Layer 2 of a small transformer language model trained on English Wikipedia (9 layers, counted from 0, width 64).
In attention head 0, each number of a token's query is one row of weights dot the token's vector x. The head spreads its attention over the tokens so far by the softmax of query dot key.

Query weights of the head. A number n stands for n times 0.0051.
q0: -20 -3 -28 -18 -24 -15 -3 -18 0 -16 23 -4 27 18 -22 -37 -5 27 -17 7 21 8 -21 15 -4 -4 31 -13 6 34 14 15 18 -18 -22 31 15 26 11 31 -44 16 -2 14 14 2 -14 -24 36 -29 -11 8 4 -9 -16 -17 35 -32 16 -48 -15 -12 16 18
q1: -8 63 -88 22 -26 12 34 2 -45 -8 47 29 31 -29 -47 -4 15 32 -47 1 -8 38 -22 -7 -5 -31 -19 -4 31 -41 -57 -20 22 -6 -3 10 0 -15 37 45 27 5 17 -22 15 22 -2 6 27 3 -4 21 -41 -2 -18 -9 -25 -9 18 -33 10 -56 -6 18
q2: -17 -29 3 -17 -17 40 29 -34 -17 -23 26 11 -28 26 46 12 -26 -39 80 -19 -5 -2 -12 33 -13 36 23 -23 17 12 52 20 20 -22 -63 -3 -16 -28 37 -10 12 33 -10 -27 0 24 33 36 -36 30 52 39 -21 -31 27 1 22 18 -36 -55 -58 38 -2 1
q3: 7 -46 62 -45 6 -10 16 -21 18 -8 23 -26 3 4 23 1 -16 8 34 8 -9 14 24 -26 9 -16 14 2 -18 18 58 14 -19 -35 20 6 -19 18 29 -31 -41 -42 25 2 8 -8 11 22 -17 6 20 -22 23 -11 -25 28 3 -17 -74 -28 -11 20 6 -11
q4: -45 1 -31 10 -19 -2 3 18 13 -44 24 32 -19 13 -67 24 22 -16 -15 37 -4 17 -20 11 -20 -21 2 4 15 -4 15 -12 4 -28 -21 -35 31 -13 -41 41 53 15 -1 -20 19 -33 19 11 -2 31 0 15 4 9 -7 -8 13 -2 57 -35 16 -11 26 20
q5: -17 -26 2 -45 -16 6 26 9 -38 -3 10 -21 -47 32 37 28 -28 -4 66 -19 -34 -42 -10 9 14 -14 -9 -19 -2 -4 66 15 12 -17 -70 25 -2 -31 54 -5 -19 13 12 -22 -37 28 48 13 -41 22 49 18 16 6 1 11 23 10 -21 -54 -37 35 17 9
q6: -12 -2 -21 5 -26 12 -33 12 1 -4 41 25 -1 12 -14 -12 -2 -37 50 27 -31 -8 -20 14 -2 -4 7 -12 -36 -9 18 15 49 -16 -54 33 15 -10 38 4 23 -4 -5 -35 -51 28 -6 -16 -7 18 21 21 6 18 -33 13 14 0 -5 -49 -24 -16 21 -5
q7: 55 -13 -12 -17 -16 0 -41 -41 -20 72 -23 4 36 -33 21 4 -59 51 41 -51 -2 -36 -4 -5 22 0 41 -31 -24 -7 4 7 18 20 20 30 -1 64 58 -57 27 -6 0 20 10 22 23 -41 -18 -11 -29 5 -78 -29 41 66 -18 -30 -37 -8 24 -7 -56 -38
q8: 9 10 3 -10 9 -12 6 24 15 -8 -25 6 15 30 7 -21 1 20 -17 -1 -10 -14 -15 -2 26 2 -29 48 18 -11 -13 6 -8 -2 -6 -22 -24 -23 8 -27 32 20 3 -24 -12 -28 16 24 -10 25 -5 19 -14 13 -14 -6 -7 0 -14 17 -3 27 12 14
q9: 33 28 -23 66 15 -40 -6 7 15 48 13 27 50 -28 -49 11 31 82 -62 -23 95 2 30 -31 1 -22 41 4 38 -33 -28 -1 -37 6 47 36 49 48 -22 3 -14 8 -3 68 34 -78 -10 -34 7 49 -83 -47 -36 29 17 -12 -37 -45 30 21 14 -54 -29 -51
q10: -13 -29 -10 39 -17 6 -14 20 46 -33 5 13 -17 9 -26 -10 -16 -2 -34 26 2 -20 -10 23 13 -12 0 19 32 2 4 3 10 -9 33 -13 -6 -6 37 -1 21 46 34 -20 21 19 -17 1 -1 16 -11 -12 -21 -40 -29 10 -35 12 9 11 21 0 8 -16
q11: 14 9 41 -10 -48 -5 11 30 -1 -15 -49 -36 23 -20 -31 -15 36 -1 -11 11 30 -8 5 23 -19 -18 -5 -6 33 -2 -7 29 -16 4 5 -9 24 7 22 -8 -6 17 -13 2 -14 -4 -22 -16 -17 38 20 -3 53 51 -41 -18 -3 -7 -1 23 12 -42 29 -22
q12: -4 30 -3 -10 -16 -19 5 -16 -18 8 11 36 15 57 -16 21 -7 20 -15 -29 -17 15 5 -24 -19 -30 35 -5 -4 -7 2 -15 -13 -22 -5 -18 24 1 18 31 42 -28 -32 25 -5 -34 -15 16 38 -1 3 8 -30 -28 14 38 56 -24 -15 -19 -11 -44 -25 36
q13: 21 0 -18 -14 17 19 11 -8 -29 11 -61 32 -3 -10 2 -49 30 12 -2 -29 -41 26 -24 17 1 32 -56 1 -15 14 -39 18 -7 15 -10 30 -41 -20 -23 -1 45 -20 -4 7 33 -3 4 23 24 -78 2 17 -30 12 7 -16 5 11 7 -1 -3 -18 15 21
q14: -23 -41 14 -71 -7 -31 -15 -15 0 -18 -20 7 8 9 5 -21 -49 8 6 14 -9 -16 10 -33 -4 -38 22 1 -12 32 58 27 1 -14 0 18 10 6 11 -7 17 0 -47 25 28 20 22 1 20 58 -4 -5 -15 -22 -12 16 22 17 17 -33 18 -17 -42 12
q15: 13 -21 19 -24 -15 3 -27 -6 -7 43 2 -6 -15 26 -10 -34 16 0 10 -29 -22 -21 24 3 18 -2 -20 31 -5 -11 10 -12 -31 22 36 17 -26 -17 -8 -5 18 8 -32 -25 -43 17 -40 2 -21 7 -22 -1 17 6 19 -18 -16 18 -12 -33 10 -10 -11 -1
q16: -24 1 -4 -29 3 1 -19 42 -1 10 -36 39 40 10 -25 -54 -34 -6 -22 33 -30 -25 53 10 -13 -1 9 21 -20 -24 38 5 23 -27 -18 5 15 3 16 -2 2 9 7 0 -30 14 4 9 36 -1 -22 -39 -13 1 -38 15 22 22 -6 -8 -9 0 -24 16
q17: -1 -16 22 -35 5 -31 11 -15 -23 14 15 -7 0 3 8 -5 10 2 -3 -51 5 -18 -31 10 -45 18 9 -6 16 15 -5 11 -24 1 -2 24 5 -5 38 -10 15 -7 24 -2 19 -25 -2 -18 -13 -27 12 -14 0 32 -19 17 25 -5 -6 -11 10 -19 1 5
q18: -7 -29 5 -18 -10 8 12 -1 -39 6 34 5 -26 20 9 -9 1 14 21 -39 -19 -35 21 3 18 -29 -2 -4 -29 11 25 23 -9 8 -40 14 -5 24 13 -43 -9 -17 6 -14 -8 15 -49 8 -30 40 8 -8 -11 1 -23 18 23 19 -26 -36 -7 53 0 47
q19: 22 0 -2 7 -17 -3 -28 27 -11 1 14 21 8 -13 8 -34 21 10 -8 23 16 12 -32 25 -2 -6 8 -14 12 -10 -3 -3 -45 15 16 1 -31 -3 0 -2 -19 15 28 14 -20 -2 -22 -15 21 -7 -8 16 -12 -3 -20 -41 -3 -8 -8 -14 -15 -2 23 -17
q20: 0 9 -20 13 32 40 -16 11 -19 -18 -26 29 13 17 11 -50 -22 -4 42 -32 11 5 -6 -4 3 73 -19 -50 -9 -22 21 2 10 2 -4 16 5 -9 8 -7 -5 -5 21 9 -7 0 42 31 21 -24 -21 -2 -17 13 -10 8 -14 6 24 -9 -48 27 2 16
q21: 15 -4 -20 -3 -13 -55 28 -12 -10 19 9 10 -41 -9 -23 13 24 -44 -26 15 17 1 -1 -17 15 4 10 12 -11 27 -11 16 14 9 35 -42 -15 14 -4 22 3 12 10 -40 7 19 -36 -11 5 -50 -13 -30 47 36 -52 10 -3 3 -6 11 4 29 -41 -28
q22: 13 -14 10 -6 49 13 -12 1 -13 -3 29 -8 0 7 8 -27 4 -24 -30 50 1 20 -16 -2 5 20 -34 -4 -14 3 -10 -12 -22 -4 9 -2 30 -26 -11 -4 6 -12 21 -18 30 1 -24 6 3 4 -16 17 5 -5 17 6 -10 -13 8 6 17 11 13 -16
q23: -13 -4 -26 3 -8 -26 -5 13 7 27 11 19 6 -26 -7 -21 15 -26 -47 30 -3 21 15 -31 -29 -26 18 0 -11 15 -32 19 2 11 -15 -7 -2 -21 -4 -3 10 -8 44 26 35 5 -28 -3 43 -24 -22 21 -26 -5 9 9 -12 5 7 -29 -7 33 12 0
q24: -28 60 38 -19 9 -25 -38 -15 -25 20 15 -46 -1 12 10 9 -28 -3 -12 9 -46 0 48 12 -19 2 -8 3 -11 39 4 21 5 -19 8 0 10 6 11 -15 -42 5 20 20 -28 4 -4 -17 51 -10 8 -57 -6 -7 16 -8 -1 0 -5 9 2 -9 -15 12
q25: 13 40 -30 -5 33 -2 10 6 24 -18 25 22 -11 -7 -40 -32 13 -8 -27 37 48 30 -20 6 0 34 -5 5 21 11 -22 12 -35 -26 13 5 5 14 2 7 47 -11 -5 -22 4 -8 -29 11 11 -30 14 2 -13 38 3 5 1 -8 1 -18 0 17 17 -8
q26: 3 0 -14 -12 30 11 3 -16 -39 -1 -41 -15 10 12 34 -6 -29 4 -19 -10 -24 -21 22 -39 2 -16 6 -13 -8 26 35 -3 16 0 -8 -32 3 17 63 -25 -37 25 6 -27 -30 6 34 27 -9 39 13 40 -8 0 36 -21 34 3 45 -5 -51 2 -44 40
q27: -9 0 -8 -23 -33 13 7 3 -8 3 5 22 22 40 7 -33 37 -5 8 6 34 -7 -32 14 26 -19 49 29 3 -50 26 -6 28 25 -2 -17 57 -11 0 6 27 -25 -24 -21 -2 -20 39 2 -19 -5 -16 -9 3 -17 -32 21 12 -4 -7 -15 -13 -17 -3 -26
q28: 31 3 1 7 -7 -39 -10 -26 19 -2 6 44 21 -61 22 23 15 28 17 -16 -4 15 -13 -19 -10 40 6 17 34 1 -6 32 -26 3 13 9 -22 2 -45 20 -27 35 -28 4 16 2 -70 -20 7 -4 6 3 -3 -7 9 -10 -22 17 13 -23 8 -20 15 -22
q29: 24 -13 10 64 33 -44 -42 20 24 -34 -4 20 3 9 -3 -1 10 5 -1 -6 6 -4 -38 14 15 -3 -4 6 7 -2 2 -4 13 -3 31 -17 -19 -13 -38 2 42 49 7 -12 25 -11 -33 22 24 -45 -27 -2 57 -1 -33 -20 -9 2 10 35 25 -12 53 -8
q30: 11 48 19 -9 -24 -32 -13 -18 -7 -14 8 -16 -26 7 -5 1 45 8 20 7 47 32 -44 -14 -4 -2 1 28 -10 5 -38 -4 -27 37 21 -11 -1 -5 -6 24 -1 -32 -16 7 -32 8 -24 6 15 -9 -1 -18 18 9 8 21 -11 -16 4 4 16 -17 -10 -19
q31: -15 12 -17 -50 -17 -11 12 7 19 35 -2 27 20 10 -12 7 -32 14 -33 38 13 19 1 22 -18 -15 28 17 3 -21 5 -8 -3 -20 -13 -24 33 0 0 20 -25 -30 1 -26 -2 -15 -1 -23 -31 1 -12 14 31 29 -4 -1 27 -23 -20 0 0 -14 -16 -28

Each question shows a short text with each token's key, already scaled and adjusted for position as the last token sees it. A number n stands for n times 0.019.

Then comes the last token's vector x. A number n stands for n times 0.063.

0 " combined": 18 14 15 -24 30 14 -33 -22 -73 -1 2 -14 5 9 21 5 18 2 9 9 11 -9 4 6 11 -2 -6 4 4 -3 -5 3
1 " penta": -21 15 23 -7 3 9 -26 -4 -70 2 -5 -5 -3 2 17 -8 6 -9 -4 1 13 -7 8 -5 -2 1 3 4 -8 -14 5 3
2 "-": -13 -12 12 4 1 22 -32 -15 -52 8 0 -4 -4 5 8 2 1 16 -3 7 -5 -7 15 11 7 -2 4 0 7 1 -9 12
3 "vac": -14 -23 30 5 17 9 -42 -17 -75 9 -3 5 -1 -17 14 -6 6 8 -2 13 6 -2 10 -2 7 8 14 -4 -7 -15 -3 19
4 "cine": 14 -17 21 2 3 11 -29 -12 -68 2 -3 1 3 -14 12 0 -3 8 4 11 -4 -13 2 -1 8 1 1 0 8 -9 0 7
x: 12 2 -12 -17 -5 -7 18 21 12 -64 -9 -5 -27 9 -5 -2 -12 -19 8 8 20 8 2 -17 22 -11 -10 7 -9 -2 -17 -2 -4 -18 -10 6 -3 -17 -11 30 3 -9 10 19 -6 38 -2 5 2 8 18 31 16 0 -8 -3 2 12 7 10 -33 13 5 -6
Which two tokens does the last token look at most, in order? 0 " combined", 1 " penta"

0 " shared": 9 14 7 -25 30 13 -30 -21 -75 -4 3 -18 0 15 26 -3 14 0 5 1 14 -4 1 11 7 -6 1 3 3 -2 -7 -7
1 " interest": -11 17 15 -17 26 7 -23 -24 -72 -4 1 -2 10 -7 17 -2 18 0 -6 8 -2 -9 -5 8 0 -9 -1 12 4 6 -7 16
2 " in": -25 -8 19 -20 20 14 -24 -15 -90 -4 8 -16 -8 5 14 -3 12 -10 -3 6 17 -6 5 10 0 -3 7 -4 0 -1 -10 -9
3 " a": 5 -8 11 7 -2 18 2 -13 -44 5 1 -5 5 1 16 -10 12 -1 -3 3 8 -7 12 6 -1 1 1 6 -4 -6 -4 2
4 "chieving": 6 -13 28 -6 15 22 -15 -14 -71 -3 7 -10 0 -2 15 5 14 -7 13 4 14 3 9 4 7 -4 3 -5 -5 13 2 -14
x: 3 -4 -11 -3 -14 -17 -14 0 6 -16 6 17 -28 12 4 -3 8 -10 -6 -18 8 38 -4 18 3 11 -16 27 9 24 -5 -16 6 -16 -9 3 -10 -6 -10 28 -19 15 14 -5 -12 56 -30 -7 -9 -5 19 -7 1 10 0 4 -8 35 -3 -16 7 -5 -23 -7
To which token does the last token give the most attention? 4 "chieving"

0 "mun": 3 24 6 -18 13 9 -31 -13 -85 6 -8 1 11 -23 15 -5 -8 6 0 1 -3 -9 2 -7 3 -3 4 11 -6 -2 3 5
1 "op": -22 16 18 -11 8 7 -38 -10 -77 7 -13 9 9 -12 18 -5 -6 11 3 6 -5 -13 -3 -8 11 -3 13 9 0 -18 3 10
2 "re": -26 -5 10 -6 -3 11 -39 -5 -73 9 -10 1 0 -10 5 -10 -6 9 12 13 7 -11 1 -9 8 7 18 -12 -2 -10 -2 8
3 "para": -9 -15 14 -2 4 14 -30 -17 -67 0 -10 -5 8 -10 13 -3 1 2 0 3 1 -13 -5 -9 11 -5 8 10 0 -19 8 4
4 "t": 12 -15 16 -1 10 5 -35 -23 -85 3 -5 2 4 -10 13 -8 -1 9 8 9 -5 -2 -4 -10 12 2 10 -4 2 -2 -2 6
x: -1 15 -9 -8 -13 27 9 4 23 -57 0 -11 -13 4 -16 4 -13 3 6 5 6 -7 3 -16 1 9 -8 11 -4 12 -4 -14 -10 -18 -32 -1 -7 -14 -16 29 8 4 7 3 -6 33 6 5 -14 -12 -14 7 19 -7 0 -30 10 37 8 20 -13 28 7 16
Which two tokens does the last token look at most, in order? 4 "t", 3 "para"

0 " Tom": -3 18 13 -7 4 14 -34 -9 -62 16 7 15 -1 -12 12 -12 6 3 2 4 4 -8 -3 -11 0 -5 11 -6 -3 -3 -13 6
1 "sk": -12 25 18 -12 16 13 -40 -15 -79 6 -10 2 2 -8 13 -4 11 6 -3 12 0 -3 1 -12 8 -3 4 2 -26 -11 -10 21
2 " (\"": -7 12 19 -10 22 11 -14 -25 -51 -5 6 -6 8 -9 -1 -11 -21 3 -1 -6 -19 -4 -2 0 -9 9 -2 7 2 -6 2 5
3 "Vir": -7 -29 16 -5 -1 12 -41 -2 -76 12 -10 11 4 -8 8 -1 -9 8 -4 7 -3 -15 2 -3 6 -10 13 -1 0 -11 -3 7
4 "ion": 10 -21 21 4 10 10 -30 -14 -73 2 -8 8 9 -22 4 -9 1 13 7 13 -6 -13 2 -3 14 6 3 5 -1 -1 -3 19
x: 4 19 6 -3 -12 11 -4 6 11 -64 21 4 -27 0 -8 4 1 -7 -2 11 5 2 -13 -2 16 -3 -1 -5 4 7 -10 -1 7 -4 -9 11 -13 -36 -18 37 1 -11 0 9 -10 40 7 3 -16 10 -1 6 -10 24 -9 -13 0 30 17 -23 -19 11 10 -1
To which token does the last token give the most attention? 2 " (\""

0 ",": 14 27 23 -16 10 20 -11 -18 -56 9 7 11 -9 -6 4 -1 7 4 -6 18 1 -10 4 11 -4 5 -5 4 4 -5 -6 6
1 " per": -16 7 11 -17 13 7 -23 -6 -56 6 8 -2 -1 3 14 -3 4 -2 -5 0 -2 0 16 11 7 4 24 -14 -7 5 -8 -7
2 "tus": -20 2 16 -6 10 6 -31 -16 -67 4 2 6 9 -12 3 -4 8 7 -7 6 3 -9 4 -9 13 9 8 10 -4 -9 0 4
3 "sis": -7 -18 17 -2 14 5 -29 -15 -67 2 -1 3 11 -18 10 -2 3 6 -1 13 0 -13 3 -3 1 5 1 11 -1 -5 0 10
4 ",": 10 -25 24 16 3 20 -8 -21 -56 6 7 11 -9 -8 5 -3 6 2 -9 16 2 -6 6 10 -9 6 -5 6 4 -3 -3 6
x: -21 -3 -1 -7 -8 16 -1 -1 -1 -4 -12 -2 -11 -9 0 -10 -3 -45 2 9 15 4 -5 5 8 9 -4 18 13 -23 -3 8 8 10 -7 3 -6 -61 0 48 -7 12 11 2 1 20 3 -14 0 -12 11 3 6 9 -5 -8 -17 47 16 12 -6 -11 11 -13
To which token does the last token give the most attention? 0 ","

0 " Centre": 21 20 14 -6 18 11 -19 -16 -68 4 -13 -2 16 -15 5 -14 -2 4 -2 8 0 -20 0 -1 1 -4 -1 20 -15 -14 -1 18
1 "-": -9 14 9 4 5 22 -30 -11 -55 4 2 -8 -2 -2 0 5 0 17 5 5 -7 -3 11 11 4 -2 -6 4 -4 -1 -10 8
2 "right": -21 12 12 -1 15 11 -35 -20 -68 -1 -2 -5 13 -9 4 -7 4 11 5 7 -9 -14 -8 -8 18 -3 2 1 -4 -4 -15 13
3 " |": -8 -4 -3 22 16 26 4 -37 -71 1 -6 0 11 -5 -5 -6 -4 8 -10 11 -3 3 0 7 1 6 -13 7 8 -6 2 11
4 "\n": -3 -7 8 5 36 29 -1 -70 -71 -1 -2 1 14 -6 -3 -11 0 11 -14 10 -2 2 -1 7 1 5 -2 9 4 -3 -2 14
x: -6 0 27 3 4 -4 -1 -5 17 -4 10 -2 -51 0 9 2 3 -9 0 2 -4 -7 2 2 4 5 -8 13 -3 -5 4 -10 6 -2 -9 -6 -3 -34 -1 -21 4 0 1 -7 -7 -42 -1 5 -9 11 6 6 13 1 0 -3 -5 78 -23 21 2 10 2 15
To which token does the last token give the most attention? 4 "\n"

0 " samples": 8 9 10 -19 23 1 -28 -23 -68 -1 5 -4 10 -12 8 -11 4 -7 2 8 3 -2 -5 6 -2 2 2 14 3 0 4 0
1 " of": -8 18 17 -25 19 11 -20 -18 -76 -1 6 -22 5 -6 6 -3 4 -4 6 7 7 -7 13 12 6 3 7 4 -3 -5 -4 -8
2 " b": -22 -9 18 -6 15 0 -33 -21 -86 5 -4 4 0 -2 11 -4 2 -7 -3 3 -2 2 -2 -1 1 3 7 1 4 -11 4 10
3 "act": -9 -22 24 -2 19 8 -30 -19 -68 -4 -2 -4 12 -9 22 -11 7 6 0 4 2 -11 -1 2 3 4 1 14 6 -9 0 10
4 "eri": 12 -16 10 4 6 6 -24 -23 -74 -1 -5 4 4 -18 0 -7 2 5 -7 6 4 -11 8 -6 2 5 -3 17 -7 -17 2 14
x: -16 2 3 -21 -3 18 13 9 11 -67 -5 -6 -39 -8 -15 1 24 8 -13 21 0 -2 -1 -21 23 -2 3 -9 7 -6 -14 11 11 -8 -27 -8 7 -12 -10 23 -10 0 -14 4 0 33 8 10 4 10 10 -2 18 20 11 6 -9 20 -8 -3 -17 13 10 1
To which token does the last token give the most attention? 0 " samples"

0 "\n": 8 9 8 -4 40 11 -13 -58 -61 2 0 -4 10 0 -3 -5 3 10 -11 10 6 -1 -1 2 -2 5 -2 10 4 -4 -2 15
1 "|": 2 -3 2 4 26 16 15 -59 -69 -11 -4 1 21 2 -1 -6 4 6 -20 6 -1 1 2 5 0 8 -11 9 8 3 -3 12
2 " ": -9 -2 17 -4 25 -4 -38 -21 -63 1 9 -8 4 -1 13 -6 5 1 -8 6 0 -1 8 -2 -6 5 4 8 -4 -3 -6 10
3 " |": -1 -3 -3 16 20 23 8 -42 -67 2 -11 3 20 -2 -8 -5 -2 16 -21 12 -4 4 3 12 6 7 -9 10 15 0 1 15
4 " V": 16 -21 28 10 5 11 -43 -18 -80 10 -12 5 4 -8 15 1 -4 6 9 3 2 -8 -4 -9 2 2 8 1 4 -14 3 10
x: 7 15 -13 -7 9 14 19 18 -3 -58 1 -1 -14 30 -27 5 1 -14 7 -7 8 -20 10 14 -6 33 -13 9 18 6 20 5 -12 -24 -16 6 -11 -20 2 -8 6 21 9 -1 -16 27 -21 -5 17 1 14 3 4 -23 -8 -23 6 1 -2 15 -27 3 9 6
Which two tokens does the last token look at most, in order? 1 "|", 0 "\n"

0 " |": 6 1 11 12 19 21 4 -42 -64 2 -7 -1 23 0 -4 -10 5 11 -21 9 1 -4 5 11 4 7 -12 10 10 2 -5 12
1 " ": -6 7 16 -6 25 -1 -38 -23 -73 2 10 -10 6 2 16 -8 11 -2 -11 6 2 2 9 3 -5 4 1 8 -6 -5 -6 12
2 " |": -1 5 1 22 15 28 6 -39 -64 3 -10 1 21 -2 -4 -7 -1 13 -18 10 -5 5 4 14 7 7 -11 7 12 -1 2 12
3 " ": -4 -8 16 4 25 4 -36 -25 -73 1 11 -10 6 2 16 -8 11 -2 -11 6 2 2 9 3 -5 4 0 8 -6 -4 -6 12
4 " |": -4 -3 -11 18 9 30 8 -38 -65 2 -10 1 20 -2 -4 -7 -2 12 -18 10 -5 5 4 14 7 7 -10 7 12 -1 3 12
x: 7 0 -3 -7 1 0 -10 -5 -3 -7 8 -5 -20 8 -1 5 9 -16 -3 -2 11 2 6 -1 -4 -1 -2 9 0 2 5 -4 -2 -5 -3 -6 0 -24 5 75 -16 1 0 5 5 -73 -6 9 -9 6 16 -7 9 4 7 -7 1 41 6 -7 -7 -2 -3 9
Which token does the last token look at most, and with what share of its attention? 0 " |", with about 40%

0 "ogen": 11 19 17 -20 20 7 -34 -16 -78 2 -4 -1 8 -15 19 -16 11 3 -10 9 0 -6 4 0 3 1 8 11 -3 -13 1 16
1 " A": -17 9 15 -4 -1 16 -17 -11 -69 9 -12 0 -1 0 15 -6 2 -1 1 2 4 -12 4 -5 -2 -5 2 7 -2 -18 2 10
2 "cine": -23 -5 19 -10 4 9 -32 -8 -67 5 -3 2 2 -16 10 2 -3 10 7 11 -7 -12 2 -4 9 2 4 0 6 -10 -1 4
3 "t": -4 -17 16 -4 7 4 -34 -20 -82 5 -2 4 4 -15 11 -10 -3 6 6 10 -8 -1 -1 -5 7 2 9 -4 2 1 0 6
4 "obacter": 6 -17 24 10 1 10 -28 -18 -59 1 0 3 12 -22 1 -15 -3 2 2 12 -1 -13 0 -2 2 1 8 12 -4 -4 8 8
x: -4 9 9 -22 1 5 2 10 -3 -48 10 -10 -41 -23 -12 0 10 -13 -14 -1 1 20 0 5 15 -2 3 -9 9 4 19 -3 9 -21 -15 -10 -10 -45 -3 31 15 8 7 18 -6 41 0 3 6 0 -2 15 -9 17 -8 -4 -1 17 17 4 -17 21 12 -18
To which token does the last token give the most attention? 0 "ogen"

0 " vaccine": 18 19 15 -23 22 4 -32 -16 -61 2 4 -6 13 -15 18 -4 7 -4 -2 12 -4 -14 -3 3 -7 2 9 12 -1 -9 1 12
1 "s": -10 17 5 -16 12 8 -31 -12 -75 6 -7 8 4 -6 4 1 8 7 8 15 -4 -6 -2 -9 8 0 -1 -2 1 12 -4 9
2 " against": -13 0 18 -21 15 14 -17 -18 -74 -5 11 -15 1 -1 15 -1 17 -9 3 7 11 -2 5 8 5 -6 12 -2 0 9 -3 -8
3 " who": -3 -21 20 -13 8 19 -27 -14 -82 6 9 1 -8 -4 17 7 15 -6 -1 -5 -9 8 0 3 2 -16 10 -7 3 -2 -11 -2
4 "op": 23 -19 24 4 6 11 -41 -15 -82 6 -9 12 9 -9 18 0 -1 7 1 7 -7 -13 -3 -4 12 -6 14 6 2 -13 3 10
x: -5 15 9 -18 -7 7 13 28 -1 -64 -11 -11 -32 5 -12 6 -13 -13 -5 4 1 2 0 -11 1 6 -29 -19 14 20 16 15 -2 -4 -13 11 -16 -7 14 38 -9 -5 9 -6 -23 31 -11 6 5 14 4 5 4 17 3 -21 -6 10 15 4 -6 21 4 1
Which token does the last token look at most, and with what share of its attention? 2 " against", with about 70%

0 "37": 21 21 18 -15 17 4 -28 -15 -76 10 -5 2 -7 -17 5 -8 7 6 -10 9 4 -10 4 0 10 3 4 7 -3 -20 -3 19
1 " |": 4 5 11 18 22 24 3 -42 -68 2 -7 0 18 -3 -3 -7 -2 11 -17 9 -4 1 4 9 6 8 -12 9 9 -5 2 13
2 "\n": -5 5 10 0 42 22 -6 -70 -68 1 -1 1 15 -4 -2 -11 3 11 -16 9 0 2 -1 7 1 5 -1 10 5 -2 -2 15
3 "|": 2 1 -8 5 5 19 24 -47 -64 -10 -10 1 21 1 -4 -7 2 9 -18 5 1 1 4 9 1 7 -13 9 8 0 -2 11
4 " Percentage": -4 -13 25 3 29 23 -19 -31 -70 -8 8 -6 8 -7 5 -4 3 2 1 7 -9 -2 -1 10 7 -4 5 -1 -4 -5 1 1
x: 6 -28 -2 14 -10 -20 8 3 -4 9 19 7 -36 16 17 3 13 -12 13 6 -32 18 -5 6 4 -11 -20 6 1 2 13 -10 -13 -4 17 -11 3 -37 -4 -4 3 23 -5 18 -29 12 -27 3 -20 -9 8 20 11 32 9 5 29 19 -13 -22 -4 -8 18 -14
To which token does the last token give the most attention? 2 "\n"

0 "),": 15 16 21 -18 15 17 -10 -21 -51 4 10 -1 -4 -4 0 2 10 -4 -7 8 1 -9 7 6 3 -5 -4 9 -2 -8 -4 3
1 " Johnny": -15 10 11 -7 6 15 -30 -13 -67 10 5 10 2 -12 9 -11 9 8 4 5 5 -4 -2 -2 6 -6 12 -2 2 -8 -9 10
2 " Is": -22 -6 18 -8 10 16 -27 -8 -74 7 -1 4 3 -7 14 2 2 2 13 -1 1 3 -6 -5 5 -6 11 -2 -5 2 -2 -5
3 "ak": -5 -28 19 -2 16 10 -36 -20 -88 11 -8 8 7 -19 16 -6 12 10 -6 5 4 -11 5 -8 16 -6 7 12 -7 -10 -7 16
4 "son": 14 -20 16 6 10 11 -37 -18 -71 13 2 12 5 -22 2 -11 7 13 1 11 1 -10 4 -6 16 1 17 -4 0 -4 -12 17
x: -7 -5 -5 5 0 6 6 11 8 -69 16 5 -21 12 18 3 -12 -17 3 4 3 -11 5 -9 8 -9 8 3 -10 9 8 -18 3 -8 -25 -11 -15 -36 -9 29 -3 4 -5 8 9 45 8 12 -1 20 -4 3 4 18 -15 2 -13 21 10 -1 -12 -11 2 26
To which token does the last token give the most attention? 0 "),"

0 " interests": 13 14 9 -24 26 5 -27 -14 -61 -3 5 -2 12 -2 18 -4 21 -1 -5 6 -2 -8 0 4 -2 -4 -1 11 0 -1 -6 13
1 ",": -17 24 25 -18 13 20 -14 -19 -67 3 8 8 -10 -1 8 -1 13 -4 -13 15 4 -12 5 12 -6 -3 -7 5 5 2 -8 6
2 " each": -13 -5 23 -3 8 8 -12 -8 -55 5 -2 -1 -3 6 19 -4 13 -6 3 -4 -4 3 6 11 8 -4 12 -5 5 -12 -7 -2
3 " with": -2 -16 27 -9 12 16 -16 -8 -72 -3 8 -14 -7 9 15 -5 14 -10 -4 8 13 -2 8 14 4 -8 11 -6 5 13 -8 -16
4 " a": 10 1 9 10 -5 15 3 -9 -40 6 0 -1 2 2 14 -9 11 -3 -4 4 6 -3 14 7 1 3 4 3 -4 -5 -1 0
x: -1 -8 -3 -11 7 9 -21 -10 -20 -24 -25 12 -36 6 0 -29 6 -30 -2 -8 7 16 -1 -17 10 2 -13 5 4 39 20 13 -12 2 13 -26 17 -2 1 15 -14 6 8 -15 13 30 -21 -2 0 -5 32 7 15 -4 29 -7 12 31 -14 -5 -11 -4 10 6
To which token does the last token give the most attention? 3 " with"

0 ",": 14 27 23 -16 10 20 -11 -18 -56 9 7 11 -9 -6 4 -1 7 4 -6 18 1 -10 4 11 -4 5 -5 4 4 -5 -6 6
1 " Micro": -21 13 18 -8 -2 14 -26 -7 -66 3 -10 8 0 -6 13 -5 1 2 5 9 -5 -13 2 -3 -1 -5 6 1 13 -16 3 13
2 "gen": -34 -7 14 -4 2 8 -33 -8 -77 12 -8 11 3 -13 7 -7 -5 10 -1 12 3 -13 3 4 6 1 15 5 0 -22 -1 10
3 " started": -10 -8 22 -9 36 15 -25 -32 -80 -6 3 -8 -2 11 20 -5 13 4 2 8 10 13 1 11 6 -3 3 -4 -7 -4 -6 6
4 " shipping": 5 -25 32 4 23 16 -22 -20 -59 -6 1 0 11 -4 15 -1 18 3 -5 5 -5 -1 -3 5 9 -6 4 9 -9 -5 -3 18
x: -5 21 -6 5 -8 -10 -16 -3 4 -37 33 -21 -33 4 10 -6 12 -17 7 8 -10 14 2 -4 -5 0 -21 -7 12 -7 5 -9 25 14 3 13 -21 4 -8 6 5 -12 -5 -3 -11 51 -3 -12 11 -13 4 -17 -15 13 -9 -19 15 47 19 3 -19 9 5 5
Which token does the last token look at most, and with what share of its attention? 3 " started", with about 90%